Layer 12 of a small transformer language model trained on English Wikipedia (17 layers, counted from 0, width 64).
Take only the direct path to the model's output, skipping the later layers: a vector added to the residual stream pushes a token's score in proportion to its dot product with that token's output vector.

Output vectors of the tokens that the questions are about. A number n stands for (n - 500) times 0.0069.
"logy": 556,624,544,534,540,507,488,498,435,432,558,374,521,429,503,486,552,487,480,588,536,374,532,409,410,645,549,423,403,486,379,491,422,466,508,565,510,482,602,575,487,545,388,481,572,372,540,584,590,410,511,521,583,411,504,567,531,685,513,451,431,510,485,432
"www": 584,458,353,592,610,580,447,450,383,552,504,405,406,630,466,483,533,548,445,534,660,316,532,481,634,406,548,562,444,464,280,521,583,490,537,438,574,367,533,508,377,461,475,566,517,535,589,567,689,388,551,491,549,453,519,525,536,615,436,432,485,489,603,310
"iving": 519,566,458,677,436,475,609,557,444,608,489,377,516,496,523,442,471,576,486,388,467,324,467,429,506,533,507,524,580,492,402,407,398,491,530,546,542,507,556,539,575,506,423,585,495,485,409,602,566,477,422,481,657,611,440,522,504,495,532,495,513,417,407,521
"ly": 479,602,413,486,444,531,514,481,490,487,559,398,511,429,488,561,442,394,516,580,534,468,523,484,512,479,420,471,478,525,451,558,421,454,630,535,479,444,505,387,636,548,516,379,464,638,580,541,620,436,430,544,500,570,489,617,517,431,479,481,512,546,478,490
"ance": 528,511,625,510,440,432,540,475,450,689,502,406,496,418,523,508,455,508,468,538,530,444,436,455,420,597,507,488,539,480,406,457,433,549,418,452,423,594,543,491,503,545,388,593,526,416,603,545,569,504,484,539,542,669,418,438,585,494,484,542,519,355,584,469
" Pictures": 527,569,499,561,597,520,441,362,345,560,465,406,464,529,501,444,511,504,477,545,525,424,471,400,515,636,536,475,491,489,484,522,429,406,427,584,504,494,566,614,503,619,400,582,388,458,538,504,558,401,464,473,603,538,567,650,612,621,452,465,451,452,488,396
" sq": 596,487,391,513,491,517,559,403,451,421,559,283,471,587,529,414,647,483,350,607,589,433,466,540,482,387,699,583,412,543,461,444,525,609,449,462,555,470,693,568,399,542,490,426,686,529,467,553,505,366,567,466,498,547,452,621,502,549,357,439,541,488,399,483
" states": 523,519,532,502,557,453,595,480,447,536,545,463,484,584,516,483,485,587,391,531,524,487,480,443,460,623,476,472,503,554,439,502,470,450,606,490,542,454,523,464,522,480,443,495,535,456,552,508,535,467,414,413,537,469,535,568,450,520,512,472,512,476,465,491
" Massachusetts": 590,522,481,558,537,448,472,425,421,585,473,439,467,447,540,428,503,440,446,460,446,484,469,534,497,530,541,511,483,527,502,385,462,505,491,533,607,517,575,599,484,533,433,515,510,481,576,494,539,442,453,541,634,498,592,468,453,600,498,459,513,449,479,473
"ement": 515,356,527,603,592,598,518,424,443,669,442,476,500,568,470,513,517,492,412,571,542,418,507,478,540,612,658,510,530,339,382,448,467,521,514,585,489,501,532,466,543,614,492,551,401,443,509,488,568,402,369,454,587,701,374,537,372,583,474,430,499,400,486,476
"d": 489,479,351,485,562,535,445,464,543,488,501,576,511,466,425,582,523,521,496,502,476,458,489,580,568,505,494,521,476,644,462,565,480,563,488,464,473,540,462,454,535,491,467,454,371,490,545,578,636,478,442,573,477,511,514,451,558,494,534,462,435,502,418,480
" attended": 542,517,494,617,570,479,567,497,499,498,566,514,536,562,523,532,519,482,420,374,464,440,493,567,440,545,499,495,571,510,448,466,444,529,520,507,518,411,634,543,550,516,497,520,495,449,474,535,557,388,470,399,585,437,541,488,548,559,391,432,452,404,591,375
" Known": 585,417,505,633,511,528,619,425,389,540,540,473,481,545,429,510,405,478,517,542,465,403,473,527,528,487,615,505,453,462,481,515,371,455,570,560,490,488,531,518,601,567,383,373,609,469,517,536,562,334,531,393,546,501,517,544,482,677,503,491,534,513,465,380
" of": 457,530,480,522,531,464,517,549,449,419,442,578,529,488,539,573,512,559,496,388,412,517,482,542,502,479,418,588,559,433,566,547,498,442,592,493,481,497,548,526,607,541,467,542,540,478,403,447,616,600,427,534,470,493,454,462,476,460,453,414,532,533,419,492
" held": 517,404,483,555,558,546,514,516,479,493,460,518,532,510,511,468,503,542,394,375,534,484,486,551,391,604,480,441,568,502,513,516,407,496,548,529,459,537,594,545,570,522,516,509,464,439,479,554,554,364,482,464,591,575,488,557,464,535,415,525,471,473,471,453
" pandemic": 574,480,606,678,620,472,404,407,363,440,416,495,581,605,462,490,520,465,315,595,478,464,347,356,455,672,658,444,444,509,388,404,483,489,438,433,599,565,604,539,530,570,579,534,472,501,543,537,592,381,441,475,553,580,592,615,450,648,490,458,487,301,493,423
")": 719,644,397,942,697,610,664,205,129,631,586,319,518,785,479,396,612,390,81,460,632,27,134,371,345,780,857,572,239,499,123,264,571,170,536,643,957,397,765,594,592,698,283,607,684,409,494,804,581,172,454,121,772,661,670,832,531,859,268,286,547,240,489,206

Each question shows what one neuron of this layer's MLP adds at an activation of 1. A number n stands for (n - 500) times 0.001.

n133: 613,465,599,352,372,234,417,486,385,441,506,414,584,514,438,697,529,591,442,660,643,548,470,568,572,408,464,428,558,478,439,505,414,426,344,392,373,454,425,635,462,512,444,487,384,363,790,553,635,539,583,639,433,519,514,491,559,451,811,476,479,450,635,386
Pushed up most: "ance"

n43: 491,514,523,733,487,467,412,421,490,416,405,464,573,332,381,665,424,534,604,520,445,567,550,464,506,542,426,302,590,545,550,392,323,505,557,568,519,469,578,731,544,472,472,428,535,417,459,489,433,426,622,430,584,462,568,680,582,523,361,550,520,566,429,688
Pushed down most: "www"

n9: 465,551,623,357,601,457,283,499,485,616,507,523,466,548,376,401,516,486,494,600,452,579,579,603,587,545,381,431,597,439,533,504,517,362,303,637,488,659,668,534,568,449,367,503,341,363,473,514,465,336,527,555,583,376,504,518,507,440,581,466,429,585,471,522
Pushed up most: " Pictures"

n119: 384,620,409,473,501,578,455,366,552,396,495,572,543,390,417,480,512,599,441,385,646,439,466,516,597,339,555,511,511,483,639,535,485,436,544,639,481,368,539,485,504,487,408,399,492,539,324,557,517,574,492,610,567,429,563,529,604,673,454,496,485,548,471,575
Pushed down most: "ance"

n74: 585,569,478,416,563,420,382,477,461,326,556,371,664,474,590,596,657,651,554,617,613,607,444,409,377,465,493,571,458,541,584,706,405,485,388,543,491,256,501,638,634,466,489,533,549,444,653,572,417,570,550,629,390,501,425,442,503,604,718,429,477,626,496,642
Pushed up most: "logy"

n189: 606,558,363,409,593,462,459,424,525,535,348,419,308,322,634,312,416,441,419,381,363,527,498,687,564,432,483,480,315,445,367,382,564,561,710,482,381,536,520,684,534,367,368,616,343,562,659,407,469,423,380,645,470,484,465,408,536,620,508,547,707,562,575,617
Pushed up most: " Massachusetts"

n152: 561,338,322,298,624,429,371,409,589,548,523,580,418,532,358,525,740,527,455,501,575,559,510,577,527,447,699,562,446,443,571,598,353,562,410,265,447,413,353,397,649,583,526,559,383,553,462,555,553,566,579,448,203,482,479,449,485,433,554,548,367,426,528,337
Which two tokens does it push up most, strongest first? "d", "www"

n163: 708,466,606,433,637,549,381,551,667,499,672,553,341,572,621,574,441,619,612,743,438,575,600,267,479,580,529,388,521,515,517,516,464,597,444,422,767,422,108,610,269,530,626,531,626,620,449,495,557,347,507,469,441,297,380,575,406,362,433,228,430,574,588,439
Pushed up most: "www"

n185: 445,365,651,530,464,428,477,480,410,554,640,549,424,573,321,512,450,500,405,466,406,388,422,389,406,342,472,590,435,570,540,461,574,386,398,491,412,636,466,549,435,544,313,429,562,515,577,315,641,567,502,428,614,517,474,456,508,515,515,269,471,422,528,386
Pushed up most: ")"

n28: 366,489,449,457,242,457,473,588,515,261,547,511,518,338,411,514,507,622,474,572,531,422,485,536,419,584,563,502,366,380,237,562,389,514,483,422,516,315,485,520,464,460,433,476,546,525,536,421,669,473,326,665,635,456,542,572,486,584,572,583,508,508,532,495
Which three tokens does it push up most, strongest first? "logy", "ly", "www"

n247: 496,508,372,426,443,504,513,387,635,707,555,573,538,531,578,315,582,659,496,506,490,532,608,441,462,526,528,462,504,756,588,435,562,379,616,658,610,437,409,566,488,459,423,357,513,445,476,489,350,506,519,423,448,363,358,306,470,430,661,411,366,531,503,427
Pushed up most: " states"

n171: 465,568,467,390,620,571,448,400,541,586,389,418,290,510,421,713,453,323,497,363,405,344,475,475,475,454,596,593,414,571,393,445,653,403,626,591,395,385,430,413,280,553,546,478,634,550,660,489,517,519,403,469,484,433,501,426,533,461,669,400,504,348,460,687
Pushed down most: " held"

n213: 182,285,472,678,484,584,451,597,201,506,648,567,668,367,398,455,378,659,420,722,354,559,405,681,333,433,450,546,639,468,455,537,499,521,476,448,308,659,530,380,606,357,638,389,568,497,573,416,355,486,531,320,439,357,356,636,518,519,612,615,575,553,650,302
Which two tokens does it push up most, strongest first? " Known", " held"

n165: 474,502,404,534,563,624,540,536,477,522,509,568,403,476,372,648,571,484,390,353,435,469,624,616,478,554,650,494,622,352,467,464,498,620,507,585,348,497,484,338,632,494,487,464,393,525,475,507,529,466,413,594,628,578,591,566,406,452,632,581,426,384,407,583
Pushed up most: "ement"

n199: 535,420,580,410,528,561,473,503,371,396,454,580,417,594,484,444,493,517,546,411,451,550,592,443,575,473,430,411,439,606,320,529,512,537,536,380,511,363,505,549,624,452,702,484,502,386,362,483,383,581,550,403,559,610,415,512,268,617,398,609,482,543,365,543
Pushed up most: " held"

n93: 488,552,695,510,250,493,424,528,564,684,512,735,345,548,460,601,526,508,749,492,474,423,442,411,421,469,688,423,542,517,549,426,435,497,528,499,552,501,513,411,473,471,266,635,533,427,443,415,596,575,471,443,589,431,388,501,570,555,462,659,593,564,486,513
Which two tokens does it push up most, strongest first? "ance", "iving"

n194: 429,486,550,383,676,431,494,534,395,458,666,473,571,500,534,522,604,670,432,631,388,607,495,450,562,599,470,432,695,547,584,490,537,531,524,297,526,354,497,446,457,413,608,421,515,601,664,442,530,620,395,372,495,423,673,496,549,377,592,593,486,466,483,390
Pushed up most: " states"

n56: 520,441,350,537,543,680,522,654,417,368,462,525,530,651,420,464,326,491,455,527,507,375,516,486,614,422,461,668,575,525,449,606,408,316,424,521,489,458,585,264,435,599,471,413,529,497,345,490,684,592,492,519,509,530,395,450,705,496,573,465,474,329,485,504
Pushed down most: " Massachusetts"

n0: 574,497,438,372,666,518,631,585,669,563,444,620,566,542,401,675,454,389,401,466,471,336,492,636,359,459,378,501,332,550,483,519,634,443,536,550,615,504,497,452,404,435,429,417,622,537,543,682,517,384,479,500,384,626,621,426,499,419,600,554,705,542,492,728
Pushed down most: " Pictures"

n240: 494,492,343,493,575,460,354,583,663,624,557,544,392,529,355,653,474,575,419,413,447,372,550,506,560,531,532,609,593,535,370,481,438,374,430,725,398,653,591,640,427,412,516,435,340,665,538,591,493,551,395,505,488,385,700,517,507,508,434,593,655,497,493,526
Pushed up most: "d"

n86: 427,616,481,504,478,472,628,444,594,471,699,474,605,452,369,504,354,609,417,399,509,300,430,345,538,542,524,592,581,506,597,507,429,493,561,511,470,337,459,546,648,436,493,611,664,466,578,644,574,538,479,666,607,619,457,538,618,498,546,621,603,502,549,632
Which three tokens does it push up most, strongest first? "iving", ")", "ance"

n94: 330,413,593,517,335,279,580,637,376,606,764,445,513,616,363,536,534,684,540,520,611,392,354,487,730,614,584,630,605,390,626,450,372,489,605,491,491,511,467,500,485,393,507,499,465,496,588,398,488,602,436,615,541,489,458,401,511,403,580,636,585,595,735,485
Pushed up most: "ance"

n116: 437,461,540,386,433,470,549,665,371,422,516,360,354,605,647,489,371,301,504,336,574,509,493,517,455,579,596,356,426,490,461,675,481,392,347,430,306,506,671,423,339,435,506,469,619,625,441,347,478,611,711,540,613,763,608,677,264,499,797,333,307,604,398,662
Pushed up most: " sq"

n130: 594,458,500,361,344,562,487,318,282,373,478,471,308,511,398,564,541,601,629,348,525,809,266,591,480,602,510,442,477,368,541,425,596,374,606,672,422,518,541,688,591,407,524,529,578,583,396,439,397,435,540,626,559,542,460,597,469,539,390,602,504,494,489,494
Pushed down most: "d"

n67: 461,513,545,368,366,398,467,541,521,693,590,457,492,349,529,508,547,442,642,442,548,642,453,586,528,466,458,373,547,466,457,448,485,572,523,499,588,340,190,547,503,531,515,481,535,333,554,593,438,481,537,477,500,468,474,553,509,445,439,600,575,506,651,735
Pushed up most: "ance"

n64: 509,573,379,398,368,569,496,497,454,607,597,347,282,504,497,595,587,395,463,412,499,465,452,494,459,416,455,615,425,344,511,410,606,482,442,542,563,409,447,663,352,438,484,493,508,584,524,540,265,545,442,539,497,534,616,472,458,480,523,608,352,515,561,651
Pushed down most: " pandemic"

n32: 483,340,618,500,356,392,570,364,538,581,578,532,314,427,430,657,507,499,622,496,590,250,410,569,457,436,579,355,460,621,459,411,634,388,393,616,513,622,524,438,346,569,500,593,610,520,610,524,490,436,534,507,450,481,522,427,451,474,401,414,471,448,534,524
Pushed down most: " of"

n159: 300,592,525,572,668,421,603,392,580,587,504,536,455,491,667,402,588,563,309,559,638,478,571,657,348,441,565,459,368,475,530,492,413,473,708,611,468,569,598,655,430,426,627,580,590,669,530,465,724,589,487,648,305,423,536,438,357,539,520,508,373,391,435,524
Pushed up most: " sq"

n162: 347,472,517,531,313,532,436,434,416,621,333,475,403,497,544,560,483,377,645,496,516,492,609,545,528,613,508,489,417,425,610,606,624,442,607,418,440,564,653,669,462,447,402,501,463,582,451,325,535,563,522,355,592,673,496,694,609,409,555,711,474,468,427,457
Which two tokens does it push up most, strongest first? " Pictures", "ance"

n235: 420,433,706,830,291,458,394,484,517,472,417,437,550,548,612,607,458,476,276,266,550,402,740,457,612,513,503,428,495,350,510,489,400,579,560,564,384,499,555,515,412,438,586,340,430,613,559,545,390,757,581,519,482,286,329,723,474,578,557,308,550,433,549,563
Pushed up most: "iving"

n246: 574,261,297,510,526,440,339,466,293,369,608,519,639,470,452,209,426,666,395,408,392,384,468,558,514,637,348,726,453,486,567,476,559,503,463,674,442,612,414,413,604,582,614,554,512,507,486,623,386,590,455,392,505,492,520,486,351,570,393,389,468,577,637,490
Pushed up most: ")"

n180: 563,626,475,429,488,456,542,533,459,425,385,511,493,403,521,502,463,312,431,275,584,583,427,435,455,457,399,490,619,371,540,570,519,505,556,503,542,497,432,473,415,486,651,545,704,468,515,583,422,460,510,638,528,476,373,450,509,448,563,608,462,587,606,616
Pushed down most: ")"

n228: 401,528,388,413,449,600,465,589,547,694,476,474,310,502,679,438,539,554,495,398,460,478,414,495,512,456,458,654,524,484,553,631,569,530,523,458,524,514,602,467,372,475,335,533,517,603,529,494,465,391,468,401,431,326,454,546,457,442,413,677,468,485,556,346
Which two tokens does it push up most, strongest first? "www", " sq"

n141: 395,534,401,580,515,474,538,343,612,395,417,458,476,552,585,457,453,509,376,594,681,502,545,554,619,494,606,423,587,464,487,549,575,403,494,532,346,600,384,462,600,429,493,624,578,716,418,540,596,543,440,657,439,606,298,520,732,386,557,430,515,455,469,618
Pushed up most: "ly"